Layer 10 of a small transformer language model trained on English Wikipedia (14 layers, counted from 0, width 96).
A neuron's activation on a vector x is GELU(weights . x + bias), where the dot is the dot product.

Input weights of the MLP neurons that the questions are about. A number n stands for n times 0.00093.
n5 (bias -0.024): 106 61 97 -55 108 -44 87 -5 0 -185 -108 143 111 -17 -165 -37 53 -301 -151 150 -72 91 153 32 -26 -46 69 -169 194 -70 298 18 -123 41 -67 -205 -11 -54 -106 -111 53 -125 109 -94 39 -217 49 49 135 -174 111 40 213 84 142 -191 -85 60 31 -138 39 -185 -56 -149 4 -29 -37 66 134 158 43 37 83 -47 192 89 134 -101 -53 -288 13 -164 -53 -63 -42 109 223 -13 -124 192 260 65 -29 113 19 -65
n19 (bias -0.071): 78 -156 35 -8 -24 -27 -6 -61 49 -192 -61 -54 -56 84 -38 153 -23 -125 3 -178 96 -152 76 47 100 27 54 -62 -33 -96 56 -103 137 15 137 53 -50 -6 270 -52 217 21 31 50 -43 -199 18 83 -113 -94 23 -12 60 135 -55 -31 -35 -62 -136 -14 -23 84 23 -23 246 -12 25 167 -31 -127 147 -58 -93 77 116 28 230 -193 -41 -17 52 -67 -26 65 -107 34 220 -5 76 -35 132 -184 -74 -67 62 14
n30 (bias -0.090): -147 -198 117 121 277 75 144 7 39 38 -60 -76 -35 30 -81 -40 76 -107 -101 112 88 103 3 52 182 28 200 -37 115 23 193 -214 69 319 -19 -98 -32 70 129 136 38 -90 -12 -128 -27 -165 69 -38 52 229 -7 -92 -132 194 -143 4 -97 23 68 55 14 -235 -239 -163 -208 172 57 91 29 -125 15 -10 -45 -203 32 104 -158 98 -182 -17 75 109 -52 -47 -289 -123 188 -81 10 15 -100 -124 69 30 -52 -63
n75 (bias -0.058): 105 29 -4 87 -146 -76 61 -129 69 135 -66 64 18 -147 -58 35 -72 20 183 16 -231 56 4 62 -264 132 -64 -4 30 -100 -158 7 -199 50 -99 165 127 144 -121 -233 40 53 -9 160 123 -64 31 90 -49 40 -57 280 -34 -70 89 -107 -143 114 -36 -148 47 -118 8 204 -143 -196 -22 -235 -60 194 0 0 17 105 -60 129 118 146 -164 51 -3 -38 -102 57 51 -18 198 177 -69 16 262 197 -322 98 -43 -14
n104 (bias -0.032): -13 -149 109 -8 -38 -82 141 59 -89 -15 -58 63 135 3 9 -80 -60 -57 0 57 -44 19 107 177 -89 -92 80 64 161 -167 -190 -114 -11 60 74 238 47 -31 144 -24 91 -41 32 -129 30 -277 8 -6 -16 -99 -143 118 291 -141 102 96 -104 -116 -10 -109 -232 186 -96 -94 53 154 63 -59 25 136 57 122 -11 -44 74 -19 -47 -110 -3 -186 31 -96 15 143 26 72 36 -54 -24 16 114 46 72 -41 -23 -208
n110 (bias -0.045): -86 309 -60 0 29 0 120 -27 196 -326 58 68 -53 96 188 113 -138 -11 152 -58 0 -60 24 115 -18 -12 -132 -48 126 -88 -43 -235 -287 7 63 8 106 -7 7 -78 55 -115 49 291 45 -83 -87 -92 -34 109 44 -53 60 -41 116 61 -17 -167 -57 -52 -69 -92 -43 3 -50 179 24 233 -143 -184 -130 17 -75 -184 25 -14 -255 -10 -19 94 91 18 423 45 -117 68 52 165 -45 -124 -12 -39 -117 -53 71 -70
n113 (bias -0.020): 60 22 -18 9 -122 83 0 -58 79 -35 42 -77 -59 -22 -18 98 -99 -57 27 -93 -30 3 39 120 -165 -188 179 92 33 -230 234 -88 -88 -17 -125 -237 164 130 -10 40 16 -313 -102 -41 159 -80 -139 95 103 22 148 33 -141 -104 65 -26 -139 -123 -73 -128 137 82 95 122 96 -210 -80 16 -19 -21 -4 83 54 -132 -102 87 100 -9 59 -132 102 118 84 74 -84 159 -27 24 -45 -31 73 125 -281 112 110 -65
n115 (bias -0.057): -57 118 -46 116 85 114 29 -51 -149 -178 -32 162 46 -199 -60 -65 22 -103 81 11 -128 -23 120 -98 17 163 -54 58 74 64 -114 88 76 -149 59 -92 -278 95 -217 -22 -103 50 -27 7 -80 -23 -61 -102 169 236 -48 195 4 62 188 -151 -143 127 -158 -108 58 -209 -29 -136 120 60 -36 95 -19 193 114 62 -6 4 -36 7 11 19 -24 -146 179 48 -201 114 39 10 -52 58 84 70 -20 -188 -35 -69 188 -84
n118 (bias -0.092): 28 55 63 13 47 -7 61 88 19 82 -32 142 10 246 -128 58 -68 -169 -36 76 -115 -186 27 127 111 -88 167 76 173 -226 85 73 169 79 114 -39 14 79 159 -4 -61 -32 113 -59 30 -181 -150 -155 70 205 -77 59 32 53 -15 144 48 34 -119 -90 64 -277 -27 -249 7 14 -103 -47 -210 -120 -90 49 -150 -181 7 30 38 -100 -22 0 77 -7 -205 144 -33 -84 22 16 65 267 150 -122 -159 -115 114 -220
n157 (bias -0.028): 33 -20 -35 134 -30 162 98 -23 10 118 -24 132 -122 -7 -43 -143 -88 98 56 -127 -111 289 -97 154 -67 208 -63 -117 -118 67 287 -159 -137 134 -48 -218 200 58 -187 -179 131 -22 63 115 35 -199 -92 -14 -41 28 133 44 -103 327 127 37 -50 -36 -85 -28 -205 139 169 -60 -177 11 -61 -194 349 15 -27 72 -80 -106 73 63 -99 -17 53 -132 107 112 -107 -126 85 -155 87 -23 -153 -15 41 178 -101 189 11 -45
n161 (bias -0.047): 21 156 25 172 14 21 79 29 69 40 -23 -182 -115 45 -100 18 -166 40 257 -115 -256 48 -141 -40 45 4 88 241 93 37 -68 -24 -91 -35 -9 68 -133 37 93 -15 200 45 -150 -15 -224 -55 144 -204 15 99 95 61 31 20 186 -70 -110 19 -22 27 -73 -163 -279 180 52 -86 -255 -78 8 0 22 6 -19 -7 -95 77 71 -23 -82 64 53 172 60 77 -290 -125 46 -3 -67 36 -129 194 85 61 82 26
n168 (bias -0.033): 21 184 60 -16 -12 173 -37 116 111 49 -71 -31 152 -64 54 37 166 86 24 -32 37 3 -41 90 -48 209 -68 -31 -72 79 75 82 -182 145 107 176 191 -183 199 -13 -14 -122 -44 -83 185 -48 -87 -74 -69 -82 0 -38 -100 0 -112 121 -139 -52 -63 -39 -86 -61 108 0 3 -27 7 53 -92 -138 -60 -99 -105 121 -171 31 -77 -54 -170 -78 24 -9 156 47 50 6 153 -8 -37 -134 78 35 -58 -206 158 -3
n178 (bias -0.053): 50 102 232 -79 20 69 18 48 28 -194 -72 98 181 100 227 43 119 -103 -66 46 -72 -38 251 52 211 170 22 79 170 -325 0 -64 -129 39 172 -85 -111 -105 181 -175 253 -123 75 -232 103 -116 -29 -99 -40 66 18 -92 -9 222 108 52 -138 -134 45 -12 -255 -95 -173 -197 127 15 -74 -95 44 -115 -148 4 -87 -103 -95 -20 -71 -22 -4 -105 -112 -70 -37 18 40 -181 266 140 201 182 150 255 68 -122 -36 -72
n182 (bias -0.102): 52 37 -102 86 121 -37 -191 -46 -91 -36 -69 94 188 -175 -64 253 -114 -43 116 -223 94 -99 140 40 184 -105 -84 -118 37 -95 -138 -406 71 258 71 -142 7 43 -11 -108 -71 81 55 66 32 19 -15 177 -197 -25 49 -150 -50 -128 -16 84 47 -148 12 -111 103 -104 -73 -21 178 -78 52 209 317 -99 47 31 101 20 -11 97 160 21 -84 79 84 -101 -100 2 -140 -138 160 -97 104 74 47 95 91 -248 181 -79
n184 (bias -0.024): 75 -79 -152 144 76 28 57 39 -57 -21 -26 181 -141 -223 127 143 -21 -40 -113 -161 61 90 -73 121 177 -35 -59 -32 13 -186 213 113 49 164 60 -222 -49 131 -81 -30 18 144 -7 -139 57 16 -125 27 -78 -21 -24 65 -320 -50 -20 124 -24 152 102 98 54 -121 -195 178 -140 72 -29 9 121 -112 33 -17 51 -37 -136 49 -7 -9 -32 -24 -14 -29 45 -31 -131 143 -157 -14 -27 -52 161 -83 -19 -47 133 -81
n185 (bias -0.008): 119 254 29 11 -44 -15 -82 43 -73 -21 13 107 6 46 133 160 94 7 -71 336 80 173 24 -116 -193 -250 32 75 18 -49 270 -30 -216 -28 64 -17 91 -72 -165 80 -89 -257 45 61 94 3 -133 -79 -68 -91 76 112 -89 -170 -17 24 -9 -46 -39 -144 -18 -23 67 124 28 -184 -20 32 -10 -79 -7 -45 81 16 54 10 -89 -6 -51 -217 -31 -3 -21 -38 55 50 -76 69 -68 71 44 -60 0 77 188 80
n200 (bias -0.016): -57 -3 3 21 73 36 11 131 -74 215 -59 -22 109 231 49 64 23 61 91 -52 -76 -101 -125 99 33 156 26 -12 75 77 -92 -76 -108 -15 26 -174 65 -85 15 -3 52 3 58 -23 37 3 -175 -89 21 -14 11 217 -17 66 -81 68 58 -111 -174 42 -69 -32 62 -119 96 -21 5 -147 -62 -188 -45 -36 -52 3 -98 -47 129 173 0 17 24 -146 -61 178 47 -229 -117 100 -128 138 -20 -89 -74 89 25 -184
n203 (bias -0.054): 29 60 92 3 -10 -203 -46 0 -9 84 50 -71 -72 101 235 69 -222 58 -19 -17 -31 -137 34 -75 316 -156 109 105 -13 -188 -141 -9 227 -71 101 -35 -54 19 74 146 158 -93 -55 -175 18 -113 24 -46 6 28 -15 -102 32 122 104 120 12 3 -128 -67 -111 -83 -67 -248 80 29 -144 36 -106 -145 45 -92 0 -172 -136 -59 49 -9 93 -47 67 95 -90 80 47 -43 122 105 115 -64 177 149 -110 -93 -40 141
n271 (bias -0.089): 90 -41 -9 55 -121 184 16 -83 -63 -24 15 -86 277 -141 167 33 201 162 95 75 -87 -12 -92 96 25 -93 -31 8 -131 170 59 16 -25 70 -86 -67 -73 -36 -16 -151 -47 -20 262 187 -118 111 89 -31 -299 125 163 105 -142 -43 84 -28 -95 262 -39 19 27 -141 233 158 119 -53 123 -147 -444 -168 -196 -110 -148 131 -275 140 -93 -58 136 -222 82 -191 -115 65 107 -180 -72 285 -194 56 -35 40 -144 0 213 8
n281 (bias -0.059): -27 -17 -66 -31 -156 -110 146 71 -189 -182 -59 169 161 124 46 -44 -86 121 -12 -156 22 136 137 -95 135 -9 -30 -52 -114 4 258 -203 117 -91 175 210 147 -199 285 -140 -257 20 125 -70 124 -43 -91 116 37 -60 193 81 22 45 114 142 -57 -85 16 -42 -214 -29 69 -113 -266 341 72 -15 -63 8 -83 -54 106 -163 77 -28 34 67 57 -182 92 8 -334 144 29 -79 81 -18 15 -209 143 104 -166 -84 -33 -88
n298 (bias -0.067): -161 224 126 29 75 327 -123 -150 -188 -241 -105 24 -54 265 -75 -9 -283 -304 -19 178 -98 -224 125 143 14 -125 396 -66 -60 -59 -10 32 138 70 101 181 177 94 51 80 133 -110 5 15 -75 65 -77 -198 -63 250 74 36 -185 228 159 255 -13 -224 -77 -14 -71 -15 -35 9 230 189 115 -22 -47 -61 54 -60 -17 -34 227 157 74 -192 210 -111 96 84 -143 118 -222 -158 -81 -67 -71 135 -280 -245 280 0 38 99
n301 (bias -0.071): 29 307 -153 15 -51 -58 4 -156 -26 173 -75 109 203 -42 -79 30 24 194 159 -62 -24 -169 133 117 55 239 31 -51 474 -71 -41 0 -218 -67 -29 -232 82 105 58 -67 -84 -191 123 -129 -99 -328 -207 91 -7 178 -67 86 143 0 -72 -145 -221 157 -135 -195 83 -13 104 36 128 -158 59 -74 -114 64 -358 -61 -83 84 -74 183 -81 86 99 -141 26 135 -28 11 0 -55 77 -60 60 148 214 45 -132 39 228 -139
n311 (bias -0.034): 13 -98 -36 38 -30 -17 61 -41 77 21 -84 89 190 39 -27 216 -32 -54 175 0 14 -25 152 33 69 -38 132 35 42 -63 -42 -166 -187 -90 30 -218 -29 4 97 -23 16 -161 -217 165 28 -428 -4 263 22 121 20 88 -312 34 392 301 0 -353 -102 -140 -191 -191 194 -102 127 220 21 -231 -5 -152 72 74 -88 -68 -50 11 -215 68 -75 164 138 -202 111 111 40 -129 213 115 94 62 4 184 -261 -162 132 162
n313 (bias -0.046): -210 175 -327 56 -26 -148 -7 -56 24 -36 18 27 112 209 -113 301 -333 24 138 163 -96 -15 -14 187 109 121 7 95 85 43 -106 -242 -168 -134 90 85 29 -40 59 20 -11 33 -105 103 53 -311 -9 11 22 42 270 190 -45 -72 76 -184 129 -96 -27 -94 21 68 81 -14 -100 37 -43 -35 -13 30 -59 -27 -7 -229 40 -10 -131 -70 -184 -200 234 90 18 -22 74 -14 125 -27 189 -62 41 62 39 -31 245 -55
n324 (bias -0.017): 49 -84 151 35 50 -122 -35 91 -17 83 -26 48 101 62 -27 -37 120 29 -28 -36 42 -163 56 -77 -225 -86 69 -97 226 -104 27 -33 -204 135 -11 3 -12 -39 106 66 -214 122 21 136 151 -79 -23 -61 -52 46 -20 -57 88 -105 69 151 -97 59 19 33 -32 -95 -176 -73 -222 -55 134 -57 73 3 -243 -79 -30 -124 -96 50 7 78 -13 -44 -36 148 -56 24 -61 -32 -66 -30 -24 32 229 210 54 85 22 -241
n329 (bias -0.100): 281 194 -117 -78 24 139 -13 -148 25 -242 -127 -15 72 180 138 184 120 -84 391 75 -170 -23 -112 81 -360 136 35 -246 -139 -138 213 -267 -116 70 190 -101 46 5 -106 -50 76 -166 -148 -21 -93 -83 -104 331 -285 -128 206 -64 88 -154 -15 -42 -49 -55 87 32 -9 -25 -66 98 -46 -300 181 -26 132 -128 20 -9 29 5 -23 206 319 157 -196 -9 13 -319 -89 46 53 9 -48 292 183 -63 12 146 20 155 163 4
n338 (bias -0.056): 226 211 -13 92 142 24 -11 -41 -14 -96 -150 46 175 114 18 332 149 148 168 167 -29 -87 96 -4 -81 112 68 -94 -76 -110 -166 194 -67 -52 83 -74 -24 -58 16 -297 -134 28 -136 -4 -11 -191 -30 -8 -24 72 45 -200 235 -147 146 18 96 -60 163 -64 -297 21 -109 -100 -83 119 7 -221 -14 -90 -114 -99 -227 68 141 16 129 350 -173 31 97 93 92 222 58 -178 86 54 35 -50 -47 211 -28 -19 -21 -159
n340 (bias -0.075): 8 50 -139 227 -75 115 122 -94 -90 -156 -76 -104 222 -214 123 -122 8 61 46 226 20 -82 52 -128 255 196 47 46 45 132 -217 -85 232 46 159 185 -85 76 -16 169 60 37 89 -60 -51 215 -21 -67 -223 318 137 134 -46 24 -275 28 -168 -196 -221 -165 75 35 90 -155 152 247 3 -27 -305 -140 66 11 138 92 -12 22 111 -4 -256 -56 138 -92 -124 14 125 -126 208 37 -84 9 -157 -231 -11 -157 43 88
n342 (bias -0.018): 87 62 -56 -72 -6 -56 33 13 -11 112 -9 -10 -162 -26 0 80 -114 239 82 30 71 142 48 -139 54 -92 -88 -93 -41 -20 -65 64 -15 3 120 51 -28 12 -100 41 102 -168 -117 -69 218 50 8 -238 43 -59 53 228 14 79 -40 21 -278 122 -144 -38 -111 -10 -51 -130 44 103 -187 -24 7 -55 43 -144 31 -57 37 84 3 -21 104 -215 147 165 -82 109 72 -51 -116 -17 6 137 40 181 5 -20 -214 -44
n346 (bias -0.028): -61 29 212 -54 70 65 83 24 169 -246 -41 -36 119 -42 27 62 -135 -8 -38 33 6 -102 15 332 223 -365 211 -187 152 -101 58 78 -309 169 -63 75 64 126 38 12 168 15 121 -190 54 68 41 -25 -55 -83 47 -30 -118 -337 433 -56 -26 -107 -164 -128 -73 -159 -232 -62 4 95 133 4 -69 -160 -48 4 69 -20 -131 20 -8 -29 102 -254 55 35 0 40 -4 159 137 -110 37 40 -77 -176 33 4 -75 42
n348 (bias -0.052): 51 149 -62 18 -54 93 -129 82 18 -55 5 -238 -107 84 3 164 0 -198 -119 33 -94 120 77 -71 60 115 43 55 -99 -99 22 28 266 -80 44 43 17 52 169 -88 111 8 -180 63 75 3 40 -22 -80 81 27 106 47 130 -76 96 -55 40 30 -61 -54 -15 55 109 -96 62 -131 -16 -173 -98 -84 -125 92 -84 -56 13 -24 -19 50 -16 161 106 -68 15 -24 -22 249 43 -177 -9 -26 -100 -117 -26 -111 108
n353 (bias -0.026): 167 352 73 40 -108 16 -59 -26 45 -24 32 203 -104 91 181 13 31 74 -99 -26 -77 -191 183 111 199 264 42 54 20 87 -292 32 -240 -4 197 -9 20 136 -65 9 -39 -90 -173 -428 191 -4 184 -293 -168 78 8 -93 -23 -278 -101 111 269 -40 -4 -19 204 -198 -71 59 20 -4 -37 -35 -135 -55 -61 -38 189 -26 -77 86 163 -159 -258 -67 96 41 -146 0 -43 -230 -130 48 162 47 -90 20 -184 -15 136 -179

Each question shows a token from some text and the vector x that enters the MLP there. A number n stands for n times 0.012.

" =": -106 -90 -57 -205 37 -30 -94 81 97 43 39 47 -167 14 36 -46 15 152 -92 -198 142 7 60 20 21 -63 71 26 -37 46 62 54 -2 33 -194 -13 -64 102 -31 -36 -71 13 -74 24 23 -26 -50 -72 -75 -44 -154 -50 138 48 -91 -93 19 -72 75 6 -55 131 104 76 91 -22 6 -17 140 80 30 -58 -73 99 -14 -31 -111 -66 25 139 99 93 30 8 43 82 -82 -26 -38 -46 -92 174 112 168 -42 -111
The most active neuron and its activation: n157, at about 1

"he": 58 30 27 -129 90 46 55 -55 -53 -25 146 85 82 57 -130 23 60 -72 -33 19 44 -61 -54 50 -30 -7 -97 -9 -112 152 49 122 -68 -15 -6 -30 -54 44 -63 -33 -64 -1 -55 -16 13 -15 6 77 -15 -141 40 13 97 -21 -73 -96 126 35 28 185 154 46 -19 98 -11 -92 47 -74 109 -34 120 237 -32 16 -109 -205 -20 -169 -65 -3 -117 -76 -2 -46 149 192 -25 -22 88 -78 -115 -129 -7 78 -20 20
Which neuron lights up most? n329

" the": -108 -9 -26 -69 -18 9 13 393 108 30 168 -24 31 -10 23 16 19 -158 -107 -47 54 -44 53 -71 10 11 -8 62 10 -54 46 12 2 33 -70 39 0 70 -11 15 66 -36 -147 43 -46 -55 -115 -59 117 -44 -3 -52 -61 117 -77 14 10 -4 -23 54 51 52 -8 -75 52 63 -115 64 14 51 4 -1 -65 100 2 -219 47 -198 42 -24 -70 -10 59 -38 87 -36 -25 36 32 55 -24 -41 18 62 -112 24
The most active neuron and its activation: n178, at about 0.67

"une": 5 -52 -56 -51 -255 15 8 25 6 133 259 -29 -159 27 -44 -122 -47 71 14 -32 21 -47 -89 -79 -17 60 -94 126 125 -39 71 102 -64 -22 -57 103 -8 -35 28 86 71 26 -64 -1 2 -3 83 3 137 -222 -64 59 33 -90 -73 104 -98 30 -91 26 -4 111 18 36 -32 -8 -95 111 2 18 51 124 -12 11 -45 -114 32 -100 90 52 -53 -6 -68 -17 24 141 -7 -124 50 -34 140 36 -19 -4 -131 22
The most active neuron and its activation: n342, at about 1.3

"z": -11 -143 -34 16 -28 -34 -173 -54 7 -26 231 32 -49 -26 -67 86 -31 -78 -147 27 111 180 -59 58 58 -10 24 -14 -101 5 10 -108 111 -29 -88 -61 -1 23 17 8 -80 104 -84 146 -33 10 116 90 15 -64 -41 33 -36 17 -34 -87 117 64 12 -9 107 63 22 105 -151 73 -57 73 -22 -8 -7 76 18 7 -6 -115 56 -69 86 34 -197 78 54 -130 -31 95 121 -136 -119 36 -50 38 -4 109 -108 12
The most active neuron and its activation: n348, at about 1.4

" as": 66 21 -22 -16 10 58 2 283 31 46 196 48 -9 2 -129 -123 66 106 -77 -69 26 43 -37 -6 -53 -41 -18 -44 -53 23 90 147 -70 -94 -30 46 11 33 -76 47 31 25 -43 71 27 -58 44 9 72 -75 22 -10 -62 -37 34 -20 106 -29 86 -6 -72 131 -2 -100 -82 -43 -170 31 -80 50 15 26 -161 146 25 -293 47 61 -8 123 -63 -4 -4 87 -23 -75 -183 -57 32 22 -46 54 -19 18 2 -50
Which neuron lights up most? n338

"in": -9 73 -41 16 -62 -128 -47 45 4 146 328 28 -69 44 -83 -57 48 120 -25 -123 70 4 -116 -31 -99 -42 -110 167 55 -75 -65 75 58 -32 -120 -3 -66 61 -41 23 30 -43 28 59 -80 -32 8 130 30 -43 -71 -23 114 67 4 -117 -27 -5 -8 -14 54 -50 -25 82 -66 -103 -53 -66 90 209 51 85 -54 -12 8 -44 -73 -47 167 6 -240 71 34 6 93 74 -64 -53 25 -5 5 -26 -30 49 -32 -48
The most active neuron and its activation: n301, at about 0.96

"olution": 31 10 -148 24 -151 -11 -10 76 52 46 273 -116 -34 -52 -48 97 34 39 13 -31 135 34 -59 -40 -69 -28 9 94 92 4 -14 -27 -17 -56 -22 116 76 -79 -59 66 47 56 -98 103 49 -42 -49 108 23 -27 -153 54 -122 -158 21 -134 -26 49 -42 -77 84 71 33 58 -58 33 -121 22 -2 125 25 -6 90 126 50 -55 10 -25 74 158 -136 -17 -32 71 24 153 20 -152 -43 -8 -112 -144 -9 -73 -73 -25
The most active neuron and its activation: n75, at about 0.74

" Min": 12 -4 -97 -178 -86 46 -81 -25 60 14 179 40 73 -35 -130 25 119 -57 -15 -5 174 -101 18 -8 -62 -22 -52 70 87 34 40 -129 -17 45 -19 62 -7 -55 -66 140 -33 20 22 43 -51 -96 61 212 87 -130 -39 -55 -56 -44 -13 -18 6 27 -72 81 153 46 45 74 -7 -123 23 88 -163 163 -91 117 -151 67 40 -113 50 -134 10 153 -251 -21 -10 -34 61 34 -2 -25 65 66 1 -80 16 -53 27 -18
The most active neuron and its activation: n301, at about 0.73

" and": -108 -8 -49 -79 37 -69 -80 230 -30 38 204 22 8 66 -17 -42 -60 175 -84 -70 2 -30 17 -4 0 57 21 94 -33 103 17 123 -54 -94 64 -1 33 20 -9 143 -2 61 -67 -1 -10 -42 -35 57 26 -45 -57 -54 -23 52 38 16 128 84 -43 100 81 6 22 -92 35 -15 -204 90 74 26 50 116 -93 -75 -94 -193 -105 -29 -22 60 29 7 -138 99 -111 41 -61 29 -11 125 -128 -101 -24 -74 25 -38
Which neuron lights up most? n118

" Br": 19 -54 -28 -149 -114 4 59 -6 11 -65 199 -64 53 -69 -41 -26 -50 24 66 4 107 58 26 12 144 -5 -4 -13 80 -51 2 142 -11 -18 -38 -74 -41 89 62 118 -29 -55 7 -34 -61 25 15 14 -20 -99 107 -141 5 104 -135 -2 -32 8 -7 49 40 62 -39 53 138 35 1 151 -40 16 27 183 -210 47 83 -191 -2 -39 -64 116 -163 -12 11 -88 19 100 43 -159 98 -42 -134 -32 39 -12 -226 40
Which neuron lights up most? n19

"ze": -59 -19 23 -7 -69 10 -141 26 144 114 296 104 18 -17 90 90 -20 118 -103 -87 89 -5 -68 15 61 -86 72 104 -178 4 -48 -5 71 -117 -85 -32 -75 -80 46 31 -42 50 -19 -99 7 -59 67 34 13 -4 -99 -13 63 41 29 -153 169 23 56 104 70 125 31 62 -52 -15 -42 -40 61 -22 37 19 -63 14 -66 -205 -65 -11 39 -70 -60 60 89 -48 -34 -27 -21 -32 97 -138 -23 13 -89 75 -81 40
Which neuron lights up most? n203

" Or": 30 -32 16 -77 56 -60 -139 -63 76 29 222 91 114 -5 -59 126 50 119 22 31 211 -43 109 8 13 -117 -23 -56 130 -37 -47 -10 -20 -23 -46 -69 20 -47 -1 102 -120 -45 -15 -111 -40 -61 -20 53 3 -147 -75 -208 -24 -34 -73 -75 8 1 52 61 109 105 -22 35 -20 34 -47 158 42 60 3 91 -160 6 -30 -158 15 44 67 72 -271 16 8 -87 28 48 -18 -106 115 25 9 61 45 -36 -25 31
Which neuron lights up most? n182

" 2011": 0 -46 -73 -48 -230 -115 -11 159 96 -22 202 9 26 20 -39 -108 112 25 -44 -70 118 36 69 -85 19 74 -10 120 -52 23 21 123 -75 -10 20 182 -31 7 23 -44 16 5 -39 79 -13 48 -75 -21 101 -39 -120 47 -63 84 -37 -33 -68 8 -63 38 -6 -10 -7 65 -46 91 -79 89 -57 -37 15 -47 -87 168 105 -207 -49 -53 39 22 129 -5 -40 45 165 24 -57 -140 74 -81 -9 -86 -98 -13 -176 16
The three highest activations, in order: n281, n342, n168

",": -36 -108 14 3 12 16 -84 364 -62 83 129 23 -94 36 -67 -10 -16 0 -29 -27 76 58 -41 -23 -23 -56 12 58 -32 -18 -16 48 -50 -4 -30 29 -58 28 -32 -91 8 17 51 -17 -66 21 100 122 49 -91 -142 -83 62 47 -62 -31 82 -11 -8 -9 33 -68 45 35 7 23 -58 22 64 19 -1 144 21 46 -99 -381 -19 90 -106 49 75 -99 3 94 83 1 31 -16 67 4 -79 -79 -55 20 3 -19
The most active neuron and its activation: n200, at about 0.47

" degree": -28 18 1 -82 -185 -20 -37 103 118 97 143 -60 46 -17 102 68 45 139 4 -26 39 -33 -80 -93 111 87 -126 28 32 61 -139 -128 30 -43 -67 29 -44 -3 3 158 -55 147 -26 146 7 -25 6 132 -119 30 -44 -70 -68 -108 -62 -88 46 8 14 40 47 92 -16 -62 -52 -67 -70 122 -78 6 74 5 56 130 -36 -149 -45 138 64 164 15 -30 35 60 -84 25 -58 -89 -13 -132 -173 -29 46 58 -165 56
Which two neurons fire most, strongest first? n340, n110

"The": -67 18 -15 -86 -44 16 49 299 182 67 218 27 -4 40 -55 -19 -28 -36 -64 -27 81 -90 -6 -59 11 9 -45 13 60 -43 33 7 -13 -28 -74 -74 -55 71 -3 -124 -17 0 -43 58 55 -49 -32 -106 56 -46 -10 66 69 93 -130 71 130 -7 35 5 32 46 -32 -97 38 63 -21 78 -19 7 91 21 -99 96 -21 -334 27 -167 3 -89 -135 -27 42 3 79 88 -112 -59 58 51 -66 -9 13 55 -83 18
Which two neurons fire most, strongest first? n118, n200

"t": -153 2 -71 17 6 -111 -96 -24 -104 38 236 -32 -16 81 -24 8 -73 -77 -33 -35 137 46 27 50 4 -82 -121 -35 -42 -20 -8 -108 17 29 -44 -131 -100 6 -16 107 15 54 -81 34 -25 -37 16 149 5 23 -88 -90 -12 -11 -88 -205 109 71 80 75 160 86 -115 71 -53 -40 -57 7 135 24 13 135 44 171 -1 119 46 16 31 87 -49 -46 15 -73 116 33 -85 -170 22 1 -159 39 74 128 27 87
The most active neuron and its activation: n182, at about 1.5

"ge": -117 81 58 -114 -139 -157 -16 54 196 89 206 -33 -11 17 48 120 -151 -51 -102 136 48 59 16 -41 -10 60 85 -15 -33 12 7 16 -70 -42 -196 37 -65 2 -10 75 7 -27 -104 -28 60 16 51 -27 7 -22 -14 51 -58 -42 -28 -44 126 -4 42 17 -8 12 33 97 -92 4 -149 -28 -19 -88 -22 -2 8 11 -6 -179 -133 -99 15 121 -15 20 59 -90 -60 107 10 48 73 -30 -86 132 130 145 -71 143
The most active neuron and its activation: n313, at about 1.7

" |": -93 -58 29 -69 -108 110 -48 348 103 93 82 -25 -2 -87 -88 -81 54 23 -150 -8 14 82 -16 1 -46 121 -11 57 -54 -13 55 46 -92 49 -104 60 -50 -37 65 119 9 -2 -122 53 56 67 30 15 30 -40 -151 -94 -49 61 -83 -78 -15 55 -70 -25 37 116 -22 81 -131 25 -60 6 -29 -49 17 87 -61 108 47 117 -55 -11 -38 122 -95 -25 -9 21 56 -3 73 -184 -167 57 -102 28 65 3 -58 -21
The most active neuron and its activation: n168, at about 1.6

" Court": -37 3 -31 -84 4 -41 -92 24 181 22 221 27 -77 -172 -4 2 67 95 18 109 118 -19 48 -70 -84 -81 65 30 -10 17 -62 -10 -38 -108 -124 -133 75 -50 -40 118 -73 60 66 22 1 -99 51 25 123 -28 -148 46 -18 -87 -83 -108 183 125 53 -30 37 14 47 44 -21 -83 -75 92 -23 116 -47 55 -79 81 -9 -175 -114 28 -138 29 -57 5 138 50 139 122 14 -55 32 56 -83 36 -62 9 23 -74
The three highest activations, in order: n185, n301, n113

" November": 42 -127 -78 -84 -138 7 37 146 81 -21 74 -18 -48 -34 -228 52 -22 -30 47 -70 -9 -27 -48 -102 -23 80 -119 -12 32 52 6 -20 -148 -59 -57 68 -84 3 -48 3 112 -19 -20 8 -35 -14 7 64 203 -140 -225 13 -1 28 66 -96 31 95 -25 34 -92 112 119 6 37 135 -49 45 65 42 -36 23 -44 40 88 -47 20 36 111 134 7 -194 10 76 129 160 42 55 -70 -28 9 -30 -63 64 -129 -8
Which neuron lights up most? n75

" 1995": -11 -31 -72 -89 -187 -49 -38 164 114 32 210 38 -126 -38 -86 -64 80 44 10 4 28 50 44 -79 -33 104 -6 168 -122 36 -48 48 -78 -94 -2 173 -118 -48 -7 -143 22 -52 -52 109 -1 20 -75 95 79 -82 -21 26 -62 70 85 -7 72 -76 -61 27 -103 -11 33 77 -57 68 -49 123 -17 70 -13 -41 -82 115 138 -217 16 4 18 41 49 -18 -48 70 53 92 -70 5 -30 -83 19 18 -121 56 -42 -67
The most active neuron and its activation: n281, at about 1.5

"ia": -61 15 -36 -16 -56 -86 -99 116 107 65 236 54 45 -93 -48 -23 25 171 -112 -31 144 -84 3 107 -19 -48 77 168 -99 42 17 68 -119 -5 27 86 -83 -34 -48 -5 -76 -17 -104 -86 -65 -30 24 -31 21 -35 -50 49 -56 41 22 -82 80 -6 40 113 56 40 14 54 -29 -21 -110 51 -32 141 39 -29 -69 37 9 -147 -65 -67 31 29 94 211 -7 -14 -29 -21 -98 -84 155 -95 -29 -107 38 170 -139 -42
Which two neurons fire most, strongest first? n353, n313

"\n": -25 -6 -47 -153 -8 -128 -31 343 -4 34 109 -31 82 65 -47 -45 -52 -12 -53 4 -92 23 -114 29 -3 98 -112 42 -28 14 -63 24 -1 12 -25 33 42 -113 -62 27 16 -98 94 85 47 24 31 -81 29 -98 41 40 36 -42 28 37 48 17 64 69 -20 -34 -3 112 -53 -8 82 27 41 101 -45 -28 -27 -5 27 -372 36 72 -3 73 -167 74 44 30 109 41 -56 -47 -97 -58 -80 -82 -53 -20 -33 151
Which two neurons fire most, strongest first? n200, n168